Layer 3 of a small transformer language model trained on English Wikipedia (9 layers, counted from 0, width 96).
A neuron's activation on a vector x is SiLU(gate . x) times (in . x), where the dot is the dot product.

Input weights of the MLP neurons that the questions are about. A number n stands for n times 0.0057.
n17 gate: 13 -6 -10 -50 38 -12 -27 38 10 7 -19 6 -18 -32 -23 3 -6 36 48 28 19 -43 12 -9 -6 36 -1 7 -20 5 -29 48 -14 40 23 -8 -38 -5 -2 -16 15 -16 7 -53 -23 -33 -9 -87 -51 -17 -18 -11 38 12 -14 -29 -23 -5 -5 4 -5 31 2 34 -5 -30 -20 20 -36 26 -13 10 -21 -20 33 -23 -19 -20 -5 -5 -9 7 -6 24 37 1 -50 -3 -42 -25 -48 26 12 16 -2 0
n28 gate: -9 35 18 32 -8 -29 19 47 1 26 15 19 -26 26 -6 9 32 -19 -13 -1 16 -18 26 24 8 -13 -5 26 54 -20 -19 -12 27 49 41 -24 12 10 23 -15 -51 8 -19 -11 29 8 13 32 -21 -41 -34 -30 -23 -8 -54 15 8 28 21 -20 46 -15 -11 7 10 -11 9 44 -18 29 38 6 -17 11 -22 18 19 -3 10 -6 -38 -22 7 -30 -11 11 18 -46 -7 3 -12 -18 15 29 26 -3
n48 gate: -24 -15 40 -23 4 -6 -26 15 -1 9 -14 -22 -21 13 15 2 -27 -13 -13 17 -16 6 -42 26 22 -22 1 -36 18 38 44 38 12 -19 -20 -5 -6 30 36 15 -7 -10 -17 22 -47 -25 12 -2 -12 -3 0 -1 -10 -40 -5 0 -14 6 -40 -26 32 -13 -26 -35 5 12 -13 -13 18 -34 22 -12 25 -29 8 30 11 15 17 -22 43 -43 23 1 -1 43 -25 -6 37 -3 1 -31 -20 -67 28 30
n66 gate: 33 -42 9 -29 20 15 -36 19 -2 -7 32 -30 -24 -11 -23 -21 38 -49 -28 -27 6 47 -3 9 16 -17 22 -32 5 -10 -36 -32 -15 -16 31 -2 -39 18 -15 -33 -28 18 7 -16 -1 -16 1 -33 -19 3 24 37 -3 -2 35 -22 -38 -25 -1 -35 -23 -57 -4 -26 -10 -2 15 -6 43 -42 -10 -11 -35 7 -23 -2 -9 -1 -18 18 -4 -94 -32 31 -28 22 8 18 -31 -3 -9 -12 50 39 28 -6
n71 gate: -47 -24 -3 26 28 -9 -35 3 -36 -25 2 50 15 29 23 15 -12 -10 -21 27 8 -3 11 29 -2 -9 -10 9 -5 -7 -19 -32 -20 4 6 -11 15 1 -20 11 18 3 -44 -57 15 -13 -7 25 -12 16 -14 25 6 -18 25 1 20 14 -4 -24 50 -39 56 -7 21 4 32 30 -13 -18 -42 23 -50 52 23 -15 15 -4 28 13 18 -21 -14 -1 -36 -9 -23 6 41 -13 33 -3 -22 -5 -25 -6
n75 gate: 26 10 -15 -39 -6 26 -19 13 63 20 14 -27 40 5 -1 -5 17 29 -41 33 -26 -7 -6 -12 -13 12 -16 -31 -14 -15 -42 4 -37 16 -4 31 -21 34 15 -19 -29 -10 40 27 33 -44 -26 8 -11 6 4 39 18 -26 -11 64 16 25 -27 -5 -7 -4 23 -55 7 -35 -11 -26 19 0 22 -3 -34 -41 20 -31 -9 -9 -31 -41 -7 1 9 -5 18 1 -18 -8 -9 -11 31 17 -6 15 -21 4
n100 gate: 6 32 15 -47 -6 -7 1 15 33 30 7 -56 -2 -9 29 13 -27 9 -25 6 -4 7 -13 5 -16 -20 -25 8 43 6 54 28 13 6 -18 15 0 -38 -28 -8 7 -23 -11 32 1 8 -44 -27 -26 22 -60 -8 -50 10 22 5 11 19 3 14 34 0 -16 -21 -10 -52 -22 22 11 25 -32 -15 -22 -8 -5 -11 -19 -4 36 -1 -24 -7 25 28 34 -27 -22 -22 24 -47 9 1 -25 -17 24 -26
n108 gate: 6 4 -29 -15 1 55 26 -14 26 25 -7 -18 -23 -45 34 5 -6 -11 -40 30 -7 -13 -18 -1 27 -61 -7 0 16 -14 -11 -45 16 -41 -14 20 20 -14 -7 -2 -33 -17 -4 10 21 1 15 -1 -10 -29 -29 -6 29 -12 -4 10 -28 -26 33 22 1 38 -9 6 -40 -27 48 -42 4 -56 -13 -15 27 -18 60 27 0 -10 6 -7 -16 -4 -11 -14 24 38 -12 -51 -11 -45 -27 -8 -23 14 -2 -31
n145 gate: 24 28 5 -13 -10 -26 0 -27 -21 20 22 8 -46 -14 15 21 29 6 -46 -1 28 36 11 9 1 -15 20 65 57 -11 -36 31 -1 -6 -17 -10 4 -1 30 9 -16 23 3 -24 0 0 -32 22 17 -3 16 -4 12 -38 3 4 18 -7 -41 1 52 29 35 22 -11 18 16 -30 15 -19 31 -5 -39 -29 -13 -7 -51 11 29 -2 2 -34 29 -26 27 -9 18 -10 -4 -8 7 46 -19 -10 38 -42
n164 gate: -1 3 -5 -35 -29 -32 -1 -9 61 -10 -2 24 -1 -3 3 80 -25 45 -25 -2 5 -2 -20 -28 -48 -31 20 -23 2 -33 -9 23 19 -44 39 2 21 9 -3 -10 -24 -27 -35 -33 -10 -15 -12 2 -32 1 -8 4 -17 14 -2 9 -10 8 17 32 -12 51 20 0 -37 -3 22 15 13 -1 2 25 30 -25 19 10 11 3 -14 -1 -8 -33 3 -1 -1 -2 -18 6 -6 -5 4 23 -15 10 23 -43
n169 gate: 46 20 -9 -38 -22 -51 42 14 -4 -25 4 -9 28 17 29 -11 26 -9 7 -10 -15 7 -25 19 -4 -10 -34 -2 -4 19 -17 17 -11 -11 -29 -15 -2 0 -74 24 34 15 18 26 4 14 21 23 20 36 2 -34 -41 27 12 35 -7 8 -8 53 -59 -17 -9 -23 -56 26 -38 -10 -14 9 2 -40 26 9 11 -13 1 24 39 61 -5 -12 -4 -15 2 17 -29 -21 50 12 -11 -31 2 -7 -2 10
n171 gate: 1 -13 17 -25 11 -35 -11 -1 26 -22 -24 2 -9 15 -22 -14 4 20 7 17 -10 -3 -22 23 -44 56 -15 -2 -12 31 6 24 -11 8 12 -48 6 -13 -23 30 -37 -13 23 -5 11 -19 -37 -63 -43 6 21 -5 30 39 -7 -19 -8 -2 -14 -36 21 5 39 -52 12 -21 -18 -16 -5 0 -19 -3 -4 9 43 -11 -6 -5 1 -16 18 6 -31 -2 -1 -11 69 9 -36 31 16 13 1 -7 1 -18
n183 gate: -7 -22 48 26 -3 22 27 -9 -21 -36 27 -1 -5 36 -24 -32 47 -20 -8 -27 -40 -34 16 15 14 -51 6 42 16 17 -8 11 7 -1 27 14 24 -1 -25 11 -47 -21 -21 26 -35 -4 -18 4 8 25 -63 13 1 13 -6 -31 -26 5 -12 -39 -20 40 24 -9 -10 -3 -17 -5 -14 -5 24 1 2 -40 -6 -32 16 17 3 7 -13 -27 -9 22 0 5 -37 -16 -19 13 9 -45 9 8 52 -30
n17 in: 32 -56 27 10 18 -25 -22 -7 -19 -17 -48 12 -25 7 24 -3 21 -41 -21 -25 -19 18 -48 -21 17 30 -1 -25 15 4 10 -1 27 -7 13 -1 24 5 23 24 67 -7 17 -7 -36 -26 12 11 13 -39 -17 8 23 -7 25 -11 -20 -5 20 5 -11 -20 -13 -19 -31 -23 -16 -47 -7 27 34 -24 -7 1 -20 -3 -3 1 -32 -9 38 -29 14 -20 16 -6 -6 4 -5 16 4 -16 34 -23 2 -9
n28 in: 11 -15 -14 26 9 -50 27 -1 29 24 10 -25 -19 -37 -8 -13 -62 -2 -7 -13 33 48 12 24 10 23 48 -6 -20 35 19 -4 -3 8 15 -12 -4 -12 22 -29 -12 6 36 -17 25 -39 33 4 -23 18 -28 25 -1 -29 0 43 46 28 -26 -1 13 -5 9 39 31 17 17 32 -12 29 3 -9 8 16 -5 -21 -6 -2 -21 -3 -24 -31 10 35 52 -19 -1 20 -17 2 6 -14 11 15 -11 12
n48 in: 0 19 -1 -12 13 8 10 22 -29 22 -1 -5 38 -4 -39 6 -37 -1 -24 17 83 9 16 10 13 16 22 11 -3 -19 40 -2 -28 11 36 5 22 -10 9 -1 -18 -12 -10 33 53 -15 21 6 -6 41 -2 -26 41 -4 4 -50 5 19 37 6 -23 -6 -32 13 41 43 -33 -7 30 -49 32 25 9 13 28 -8 -28 -14 -32 -8 -9 44 25 3 -10 13 -26 1 12 1 16 -8 -2 11 -9 8
n66 in: -50 26 -1 20 0 -10 -11 -23 -7 -49 36 -5 2 38 -29 9 17 18 -7 -33 -30 -37 2 30 15 2 -15 40 -2 -46 -41 8 39 49 -12 -5 -29 -15 28 -26 -33 -20 6 11 -35 -13 13 2 42 5 -17 52 11 -29 4 7 0 -5 -3 -21 36 1 -6 60 -15 20 32 -18 -19 9 -1 14 -37 2 -15 -11 29 43 54 33 -19 -34 -6 14 5 -6 -17 2 -38 -20 -5 -41 -8 -26 24 4
n71 in: 16 -12 -7 -15 -1 -30 4 -28 -15 24 -16 -8 -15 -16 36 7 -15 -18 -15 18 -14 29 -52 4 -53 -36 -40 -35 8 -44 26 32 40 5 -2 -24 -21 59 21 21 -8 -32 -18 3 -15 13 37 5 0 24 12 -38 1 16 34 28 -1 31 -21 -15 -1 -4 2 15 -42 20 -1 -12 -8 -46 10 -7 -21 6 37 11 10 25 -3 -1 39 16 -13 -43 16 35 1 -23 3 54 1 19 -24 22 74 -14
n75 in: 3 23 21 49 6 26 23 -1 -3 -9 1 -31 19 -42 0 -16 -34 -20 8 -17 12 -5 21 16 12 52 40 45 -24 16 -8 6 -23 -13 -1 23 6 -21 -21 44 25 -37 -7 -3 1 31 31 -45 10 1 30 3 18 4 -56 -5 8 -49 2 12 5 18 7 27 -9 -8 5 0 -45 -14 -6 14 -31 -11 4 56 -8 -37 -21 9 -14 12 6 22 30 -65 29 33 -3 6 4 0 6 3 13 15
n100 in: -10 4 -18 -35 -44 -5 -17 -26 32 -13 -1 -28 -31 19 -16 -7 -15 9 1 -1 -50 13 1 -18 3 -14 -18 -11 20 55 43 27 0 2 -24 40 -34 -3 5 22 13 -12 9 33 21 -5 6 -16 39 16 -20 8 -3 31 5 44 4 23 9 15 -11 -18 -38 -18 -13 -26 -9 -12 -14 -17 -49 9 -42 17 6 -48 -11 11 -3 -19 -58 34 -7 32 17 28 5 -22 32 -38 8 17 -29 -25 15 21
n108 in: 36 6 -25 25 -19 15 42 4 -26 -3 23 -10 7 14 10 -16 9 3 26 14 -8 -30 2 21 6 -11 -3 47 1 28 28 -18 15 30 -19 18 -34 21 -24 29 28 42 -10 20 10 1 -33 41 39 -46 8 21 1 21 -27 10 16 20 40 23 42 9 -6 -31 -43 51 56 -35 -22 12 -1 6 28 15 8 -15 8 -43 35 -48 -25 -20 21 -26 5 19 -26 6 -23 30 -30 12 -37 3 -6 12
n145 in: 23 -11 34 16 -7 43 7 -26 23 -10 -28 -8 1 8 30 42 17 21 -24 3 -17 -26 -8 11 -22 -10 -19 -72 9 24 32 -27 -14 -27 10 28 -33 6 -16 2 -4 -5 3 10 -4 19 3 -18 -8 16 -10 5 12 57 -16 -21 -43 17 -29 -18 0 -31 -29 35 -4 -34 -25 20 -25 -8 -26 23 31 -11 25 -14 -32 -34 0 -6 26 16 9 -5 10 15 -18 -20 -12 32 12 -15 -28 5 -29 21
n164 in: 25 5 14 -47 0 20 28 26 12 -46 -47 16 -34 -13 15 27 3 7 -16 6 -42 -21 -17 -6 -26 26 -2 35 19 -23 19 20 10 29 6 0 -28 26 -16 8 23 -5 -25 -37 -30 7 -32 -22 20 -36 -49 74 21 -30 19 -4 -70 4 45 16 -9 -4 -11 33 -21 -9 6 -17 -1 -11 -16 -19 14 15 -13 -17 16 -40 11 -2 43 6 9 15 -4 15 23 -2 -26 13 -10 -14 24 10 31 2
n169 in: 12 -17 15 -11 -22 -19 24 -3 -1 5 5 -6 19 -24 -20 -4 -25 -64 -51 27 26 28 -3 27 2 -8 31 14 -19 13 -34 -21 9 10 -32 4 -22 -23 -6 -7 -14 2 22 -20 -1 20 -9 5 -21 35 -41 -1 17 -4 -52 8 1 24 12 -15 6 18 -4 19 8 8 16 -24 -27 26 -1 -12 39 2 24 -9 11 -13 -23 39 38 -18 19 31 63 -80 45 19 15 10 -3 1 1 3 14 6
n171 in: -6 12 -26 29 23 -5 10 -38 27 49 -15 -62 22 -15 11 -14 24 3 60 -1 6 29 5 38 -22 -23 30 9 -21 -6 -2 43 2 1 22 9 16 26 -10 25 -30 -16 31 -1 5 11 38 5 -11 2 -12 29 0 30 -41 28 44 -33 2 -62 38 34 26 -10 17 -27 11 -32 -13 11 -47 -23 -6 44 -22 -1 32 57 6 -24 -22 -16 52 -18 7 -22 33 7 28 16 -19 -24 30 14 -14 -33
n183 in: -17 1 9 -23 22 -6 -18 20 2 -1 -42 17 -6 31 21 -7 10 20 -27 -7 -60 -6 -16 -11 19 -41 17 13 32 32 48 -7 36 16 15 -23 6 -19 17 7 -7 9 20 -18 -7 -9 -31 28 27 60 -40 48 -4 -12 -26 -20 38 27 -3 -29 -17 24 -10 -21 0 -4 -36 -12 1 -66 -14 3 22 -27 -1 -11 -50 -39 -10 -11 -2 33 5 0 5 -6 -39 12 0 -14 19 -13 36 -25 -2 12

Each question shows a token from some text and the vector x that enters the MLP there. A number n stands for n times 0.037.

" W": 7 7 14 26 20 -4 -1 -49 -1 -8 -10 22 16 -17 -3 -16 21 14 11 26 -25 18 11 -7 -4 0 25 -45 -30 -18 0 4 13 -5 -3 -24 10 -9 -6 -15 -15 0 -31 12 9 16 -15 25 -25 -3 0 17 4 -1 37 8 3 -1 38 -7 40 -2 -7 -1 28 40 45 -22 -20 13 16 8 23 18 -11 -13 5 16 -21 55 -13 6 -15 23 4 -2 10 -44 19 -9 -14 -6 9 -4 -5 4
Which of these neurons fires most? n75

"um": 22 1 64 3 38 24 -5 -3 26 32 -21 5 -6 -20 7 -46 6 10 24 5 -3 -42 25 19 -50 -7 17 -20 4 -36 -4 -7 -36 -33 -5 -3 -20 16 10 27 22 -8 -5 -3 16 17 -3 31 -1 14 -1 -1 7 -43 6 4 4 9 -21 -8 16 -22 -11 -16 29 28 -28 -4 0 -13 0 0 22 -28 9 21 -10 4 -14 14 -39 15 4 11 10 -21 6 -7 6 23 2 -7 -12 25 54 27
Which of these neurons fires most? n75

"g": -10 7 -14 4 29 -5 -16 -1 -15 -3 -22 32 8 19 -20 -29 17 26 1 -20 1 -10 -52 -26 8 30 40 -20 -12 1 -2 39 -1 0 15 -17 -35 -26 -15 19 22 36 10 21 -1 -2 -17 27 44 32 -3 18 4 7 10 22 79 -22 -10 16 6 -15 -41 -10 27 24 1 -5 7 34 9 3 14 -14 -35 -14 1 -26 6 0 22 7 -6 12 9 -15 5 -17 5 0 -20 -4 -3 8 43 22
Which neuron fires most, and how strongly? n71, at about 0.25

"E": -5 14 -1 15 27 0 -11 -59 -1 -21 -46 1 0 -56 -4 -21 49 11 4 -6 -22 2 16 2 -22 -2 21 -22 8 -13 -27 25 -36 -6 -5 23 -2 -2 -2 -4 21 16 -9 -2 -8 4 -8 13 16 -2 -10 -19 2 13 9 5 -12 -11 8 -6 27 3 -18 -11 4 30 29 -13 -9 -11 -7 -7 19 -3 -14 7 19 1 0 30 -35 11 -23 -3 19 -27 -34 -44 16 13 -21 -5 -12 2 -7 48
Which of these neurons fires most? n108

"al": 24 43 16 -2 7 -2 -4 -30 15 -7 -9 15 14 14 -1 -57 -22 37 -22 -2 36 -13 19 0 -8 -12 2 0 20 -39 -35 8 -1 17 -5 -27 -18 -22 3 -43 46 14 -27 35 10 2 4 9 -12 1 -12 -9 -23 1 1 -13 32 -45 -2 -8 13 -8 -8 11 -4 39 -4 4 10 20 -48 23 10 -11 -34 -14 8 21 2 34 -18 11 -9 -3 1 8 8 -40 15 2 48 -16 -23 -24 18 17
Which of these neurons fires most? n17

"ich": 53 10 -12 15 1 -25 12 -41 11 13 -3 25 -8 8 -3 -10 22 40 -3 -9 -2 -25 -25 -13 -33 4 10 -8 9 -36 17 -2 -37 -17 16 0 -20 0 25 -23 39 23 -47 28 -14 17 -7 -3 2 29 -8 -2 -21 -5 -13 -4 6 6 -1 -1 36 -20 -2 -4 40 30 20 -2 -17 10 16 -18 7 -7 -32 0 -1 22 10 19 13 11 -23 3 -13 8 53 29 10 12 46 12 -29 -28 16 1
Which of these neurons fires most? n145

"ear": 39 9 10 -10 19 8 -14 -33 -9 23 -19 28 -46 -32 14 -34 27 31 -3 10 3 -32 19 -16 8 21 31 24 14 -17 -25 -4 0 9 5 -60 6 17 19 34 37 6 -7 -4 -14 4 -19 -18 -21 22 6 -13 26 3 27 -22 24 -26 24 8 9 -16 -14 -7 8 34 34 6 9 33 21 -19 7 -33 -30 -6 -15 0 5 4 -25 15 10 -11 29 -26 4 -31 8 25 3 -6 22 1 20 15
Which of these neurons fires most? n17

"ut": 20 12 -3 10 16 13 39 -24 -9 22 -17 50 -15 7 14 7 26 11 3 -12 12 14 -18 -3 -19 -10 14 -32 -1 -15 -40 11 -7 -29 21 17 -19 3 -1 10 15 -7 -8 2 -13 -8 -7 11 12 22 2 37 -22 -2 -5 8 10 20 27 -25 28 -26 -14 -30 25 -3 22 -30 -3 50 12 2 16 -17 -30 41 15 -23 1 28 -5 53 22 -26 19 25 -5 -23 11 10 34 15 -24 -38 -14 15
Which of these neurons fires most? n145

"ig": -5 -7 -4 48 -1 -26 -27 -25 -14 33 -14 34 -9 1 -3 -15 -20 11 4 26 -5 -49 -15 1 -53 -12 13 16 -30 9 -30 -13 -9 3 -12 16 -22 -22 -16 22 48 -3 -19 12 -6 -15 -2 11 18 57 -28 -1 -27 -4 2 20 15 10 26 16 -10 7 -22 -27 -2 26 -23 -24 -4 4 -15 -19 22 -4 4 30 4 14 4 22 2 -12 -43 -12 17 -19 14 -17 5 41 5 -9 6 17 -2 31
Which of these neurons fires most? n169

"p": 35 21 -2 14 1 9 -27 -30 11 37 -22 33 -1 -16 32 -2 13 29 12 21 45 25 -12 -19 -4 -11 19 -10 -5 17 -11 11 -2 -12 61 -10 -4 -45 15 14 -19 -12 2 12 -48 9 30 30 1 6 -12 7 -9 21 24 14 -10 -18 19 7 33 6 -19 -20 -6 -10 -12 -6 9 10 -14 20 8 4 -43 -20 15 15 -1 24 15 26 -43 -4 6 52 -15 -30 10 12 -8 2 4 -12 19 -1
The two highest activations, in order: n75, n66

"ine": 26 15 27 25 14 -22 -25 -37 1 -17 -6 16 -2 7 31 -11 6 28 -10 32 27 -2 42 -27 -11 13 -2 13 -14 -38 7 33 -13 13 27 13 -5 1 21 5 5 12 -18 33 -31 27 0 -21 21 13 1 -33 10 -16 1 7 23 -8 17 -25 22 1 12 -12 30 4 3 -36 28 15 11 -20 10 12 -7 25 -11 -7 8 6 -26 38 -18 21 13 17 -1 -53 6 18 3 -29 -13 -8 43 8
Which of these neurons fires most? n169

"e": 19 35 0 40 8 9 5 -3 -14 -8 0 -4 16 -18 18 -29 6 31 -8 11 -19 -3 -40 -47 0 13 26 -46 -18 0 -17 14 -25 -49 -4 2 -23 9 -45 12 -3 21 12 25 13 9 -33 -2 3 18 -10 -4 6 -8 -9 -8 -10 9 -5 17 38 19 -8 -22 20 -2 36 -12 38 8 -7 -11 5 10 -14 14 -20 -39 -22 34 -12 46 13 20 17 -20 1 2 -9 34 -17 19 25 -37 15 19
Which neuron fires most, and how strongly? n75, at about 1.3

"ill": 36 23 41 -21 16 -10 -8 -20 2 14 -31 27 -20 -12 20 -8 5 51 -25 11 40 9 -27 -8 -8 16 13 -33 -13 -24 0 -4 -19 22 -14 -13 -36 24 12 28 27 -7 5 10 20 -17 -31 8 24 0 -30 -5 -25 -13 -5 21 13 27 16 -7 -21 2 -20 -23 13 0 8 -16 19 38 -2 -19 32 -43 5 23 -42 -12 -5 20 -14 2 -2 11 5 -19 16 8 6 9 -13 -19 7 -21 -19 43
The two highest activations, in order: n169, n66

"in": 24 -9 16 3 30 -9 -29 -23 17 -3 -43 23 -44 34 12 -18 -23 -8 2 7 5 -33 31 -24 -29 18 25 23 5 -1 -12 11 12 34 2 8 -4 -3 5 -7 2 -5 -32 7 -37 4 -38 29 -20 -7 -18 -15 -19 20 -4 23 28 -38 10 -12 20 -19 1 -4 -7 7 2 7 -14 45 -30 17 -6 27 42 22 -7 30 -19 18 -5 10 -24 36 25 -6 -2 -26 11 10 29 -25 12 -17 7 -2
The two highest activations, in order: n17, n100

"ust": 51 -8 39 29 45 9 -8 -26 -1 13 -6 8 -10 -19 23 -6 6 29 11 26 17 -5 -12 -14 16 25 15 11 0 -18 -14 12 -33 0 6 -31 19 -17 17 -23 42 38 -10 30 -28 33 20 17 -4 5 12 11 -2 22 26 3 28 -27 -16 9 20 -7 -14 2 10 18 19 -17 1 15 -11 -3 30 -7 15 31 -11 -18 -36 19 8 -4 10 3 -2 32 24 -19 -55 7 -23 -38 4 13 0 25
Which of these neurons fires most? n100

"th": 28 -8 9 -5 45 22 -8 -25 -4 17 -38 -7 12 16 -2 -26 23 27 -21 -8 5 6 12 -17 -19 21 11 17 -8 -25 -14 36 -6 -8 -8 -14 19 -25 24 3 43 18 -50 35 -8 9 -13 -1 10 17 -5 -16 -7 -6 -12 3 -7 -15 40 10 18 16 -29 -12 23 19 -1 -9 20 61 -13 22 -10 -21 -15 -40 -19 -10 -9 22 -11 16 -11 -7 -20 2 1 7 28 -19 -21 -12 1 -5 -9 45
Which of these neurons fires most? n71

"c": 2 27 32 32 28 4 -13 4 20 35 -11 18 -18 21 27 -49 12 -3 -6 0 4 0 -36 1 -29 10 34 -12 2 -30 -14 10 -14 -7 35 -11 23 -13 36 5 -21 -2 -14 37 -18 5 52 12 -27 -6 5 -9 4 10 11 58 39 -6 24 -24 -15 -9 -5 -28 -2 -8 6 -9 -13 -7 -8 35 -4 9 -3 1 52 -7 -15 44 15 18 7 15 17 2 -19 7 -21 -21 2 2 17 7 -4 -4
Which of these neurons fires most? n28

"i": 25 14 27 20 67 18 -9 -24 17 18 7 -7 22 8 9 -15 7 20 2 -19 -13 -2 16 -26 -39 7 17 -30 2 8 -11 -26 -26 -20 -3 -3 -32 23 -16 10 11 41 -3 16 -23 9 -14 20 6 -10 0 4 -22 -22 -25 18 5 10 13 -10 17 5 -37 1 39 1 -7 -7 30 22 1 4 31 22 5 23 3 2 16 -1 -15 26 -25 14 22 -40 15 -12 -24 33 -4 25 26 38 -3 27
Which of these neurons fires most? n75

" in": 27 0 3 26 33 30 21 -36 -7 30 -35 42 -9 -24 15 1 20 11 -32 -6 -24 -13 -19 -32 -18 -10 16 17 -19 -19 13 18 -17 1 3 0 0 12 3 -3 37 32 -20 22 -2 5 -1 -34 -4 7 3 -1 7 11 8 29 17 5 41 4 27 -7 32 -16 -6 28 37 -6 -27 -19 -57 -19 19 -16 -1 20 23 12 3 36 -18 14 -11 1 13 -3 -13 6 1 1 -9 8 27 -17 16 4
Which neuron fires most, and how strongly? n108, at about 1.7

" p": -3 2 7 -3 30 3 9 -43 -5 38 -15 25 0 -45 16 -15 -15 31 13 -32 11 18 18 -2 -34 -3 25 -22 -18 -7 -5 25 -21 4 17 -12 0 12 21 -4 4 -6 -19 33 -12 25 -3 -14 14 6 12 46 -24 -4 5 7 2 -4 17 1 46 -19 -12 -10 42 0 19 -18 1 9 -13 -22 22 -11 -12 -19 9 11 -22 49 -17 14 -34 12 9 7 3 -3 23 -14 -10 2 3 6 9 50
Which neuron fires most, and how strongly? n108, at about 0.3

" pro": -11 6 30 8 28 3 11 -42 5 -17 -7 5 1 -44 21 -14 10 -4 -9 16 4 5 30 -45 -22 -9 28 -19 1 -4 -8 8 -38 16 19 9 -13 21 -5 -9 24 17 -8 21 -31 -20 -12 -29 32 2 -20 9 2 -7 2 13 -13 -3 33 -14 46 -17 -23 -26 -10 36 9 -15 33 1 -13 -6 33 4 -13 5 35 1 -4 34 -30 0 -27 5 12 -30 -31 -19 30 -8 1 -14 9 -24 32 15
Which neuron fires most, and how strongly? n66, at about 0.41

" J": 13 21 15 27 12 4 1 -63 -35 30 -29 -8 19 -8 -3 4 9 22 15 -6 -17 -6 23 2 -21 -5 18 -35 2 -22 2 12 -6 -4 18 -1 -13 -4 5 5 3 19 -27 29 -21 -10 -15 19 -9 -5 22 5 7 0 12 -1 22 -1 16 -41 33 16 -21 -9 4 21 19 -26 -1 25 -5 -18 16 -20 -17 14 7 8 4 17 -30 11 -16 4 19 -5 3 -2 10 -16 -25 -22 20 23 14 51
Which of these neurons fires most? n164

"le": 8 15 8 30 12 -14 -4 -29 11 23 -6 10 -17 2 18 -26 8 48 -13 -24 15 -3 -17 14 -18 29 15 9 47 -29 -4 45 -14 -10 20 18 -6 -10 13 16 24 11 4 10 -15 24 -29 -10 -7 31 -12 -1 -18 -12 20 -2 -1 -46 1 3 -10 -7 -5 0 34 26 19 -9 20 16 -37 16 -8 10 -42 7 -4 17 -32 -3 -24 28 12 38 12 -8 30 -22 -4 34 45 6 -24 -48 42 2
Which neuron fires most, and how strongly? n100, at about 1.3

"op": 15 16 2 7 4 20 -4 -24 0 15 -19 -1 -19 -34 28 -50 23 18 23 -11 27 -6 -4 -4 -10 28 -7 -35 24 -8 16 17 -1 1 -3 -20 10 -17 12 8 19 0 -27 1 -18 -16 -16 17 23 19 -37 37 -47 10 -20 31 30 7 10 -10 42 -37 -32 18 -7 23 7 -11 38 -6 -7 -4 -7 3 26 -13 -34 -6 -1 8 9 29 -27 -5 34 -2 8 -12 -30 9 24 36 -16 2 2 19
Which neuron fires most, and how strongly? n100, at about 1.3

"an": -18 6 -2 -6 26 -5 -18 -26 -33 3 9 -9 -3 -12 -15 -9 6 5 6 -6 -12 -23 -41 -11 -9 12 2 2 14 -6 -16 22 -37 -26 -25 -4 -19 -17 -39 -5 23 13 -15 42 -18 -4 -16 -5 -22 2 -20 -15 -19 3 27 -1 23 -25 5 -37 9 5 -38 -16 21 17 37 20 5 5 -43 -6 19 -33 6 1 -9 12 -33 6 -11 39 1 50 32 -48 8 -2 -12 12 42 -44 8 -8 0 12
Which of these neurons fires most? n100

"\n": 14 -11 40 33 21 -12 10 -56 -23 36 -31 -3 18 -10 -12 -27 27 10 -14 35 -12 20 -34 6 -13 -20 26 13 -5 -10 -7 14 8 -17 12 7 -3 -17 -37 8 -5 33 -5 -12 -3 20 -15 6 19 2 -4 6 10 22 5 -23 -26 14 26 -9 30 -4 -16 -10 -7 14 -32 18 20 4 3 -5 0 -52 -31 -5 13 10 -19 21 -31 15 -14 2 17 -17 10 7 -26 -14 32 -4 0 14 -5 46
Which neuron fires most, and how strongly? n183, at about 1.4

",": -2 14 -3 10 9 -3 44 -44 12 55 -21 30 -24 -2 -5 3 17 27 -27 -10 -10 -4 14 -2 -1 43 17 -7 3 -19 -26 16 -11 -14 5 -2 3 0 9 -17 13 28 -26 4 -7 -6 0 -14 3 -18 7 -30 -2 10 -7 11 8 -23 18 4 48 14 -12 -8 10 20 5 17 6 19 -32 -17 -7 -11 -32 -5 -26 -4 7 -9 22 25 -52 32 53 -7 9 -19 -52 -17 -17 -11 11 -19 11 10
Which of these neurons fires most? n28

"ul": -8 25 6 -21 17 10 -20 -20 -6 21 -14 11 -26 -2 39 -25 18 20 -16 16 31 -12 14 31 -31 -40 19 -8 0 -15 3 5 14 -7 -28 14 -37 -41 27 -8 10 -3 -18 -7 0 -11 -1 -27 -2 6 -54 -2 12 34 -2 8 -23 11 46 0 -13 -20 -17 -9 -17 18 16 -3 11 1 -18 17 25 12 -17 26 1 10 26 37 -20 30 2 16 23 -50 3 -20 -10 16 24 10 12 30 39 34
Which of these neurons fires most? n100

"20": 27 13 -3 1 -13 5 28 -40 -1 7 -33 7 -21 -34 -5 21 2 28 -14 13 23 -13 -1 -40 -2 18 29 7 -20 -25 -24 56 -9 -41 31 -6 -8 -13 29 9 13 2 -5 27 0 22 -30 8 -12 -1 9 -40 -20 -3 4 29 -25 -12 11 -15 38 -21 -5 -15 -2 15 -10 -20 -6 12 -1 8 12 27 -15 8 -2 -6 53 -17 -19 2 -43 7 6 -41 5 -27 -30 9 -4 -11 9 -15 10 13
Which of these neurons fires most? n183

"s": 13 19 28 2 13 -1 -26 -35 -8 26 -16 20 12 14 11 -25 10 11 -1 6 1 -10 38 2 -44 12 23 8 -10 -28 8 29 7 1 1 13 -10 2 -12 -2 -4 0 -20 31 -5 22 11 -7 -16 0 -4 -33 -41 6 10 -21 11 5 18 -16 17 22 -19 -17 26 50 59 -28 25 18 -20 13 18 -7 -6 19 -25 -22 -28 15 -12 -10 -44 1 30 -2 -39 -9 -3 -20 -16 17 -19 -2 35 -5
Which neuron fires most, and how strongly? n108, at about 0.11

" ": -16 19 37 -10 15 -16 22 -31 -4 47 -50 18 -21 -5 27 2 17 16 8 0 -11 8 19 -29 -8 5 32 -21 -15 -7 -18 19 -1 -33 29 28 27 11 -11 -2 -2 33 -21 62 10 25 -39 4 2 2 -2 -6 -4 13 -6 17 1 -9 15 -21 25 -8 -5 -10 19 28 -13 6 1 -9 -17 14 17 -5 -18 -18 5 12 14 15 -7 8 -29 -8 35 -10 19 -24 -1 20 8 -16 -6 -5 -7 27
The three highest activations, in order: n66, n171, n17

"n": 57 23 18 9 15 38 -22 -33 6 -12 -34 -12 -13 6 33 9 -34 31 -3 -6 11 -1 -11 -10 -11 51 -7 4 -3 -34 -14 8 0 6 -21 0 -15 -14 12 2 2 -22 -27 11 -29 -12 9 13 35 -2 2 -30 -9 -3 16 7 33 -21 21 -4 10 31 -13 -21 21 15 13 -15 -32 -16 -5 8 17 -34 -23 5 -37 -9 -23 10 14 3 -23 46 28 -16 14 13 -3 18 33 -5 -5 1 30 25
The two highest activations, in order: n75, n145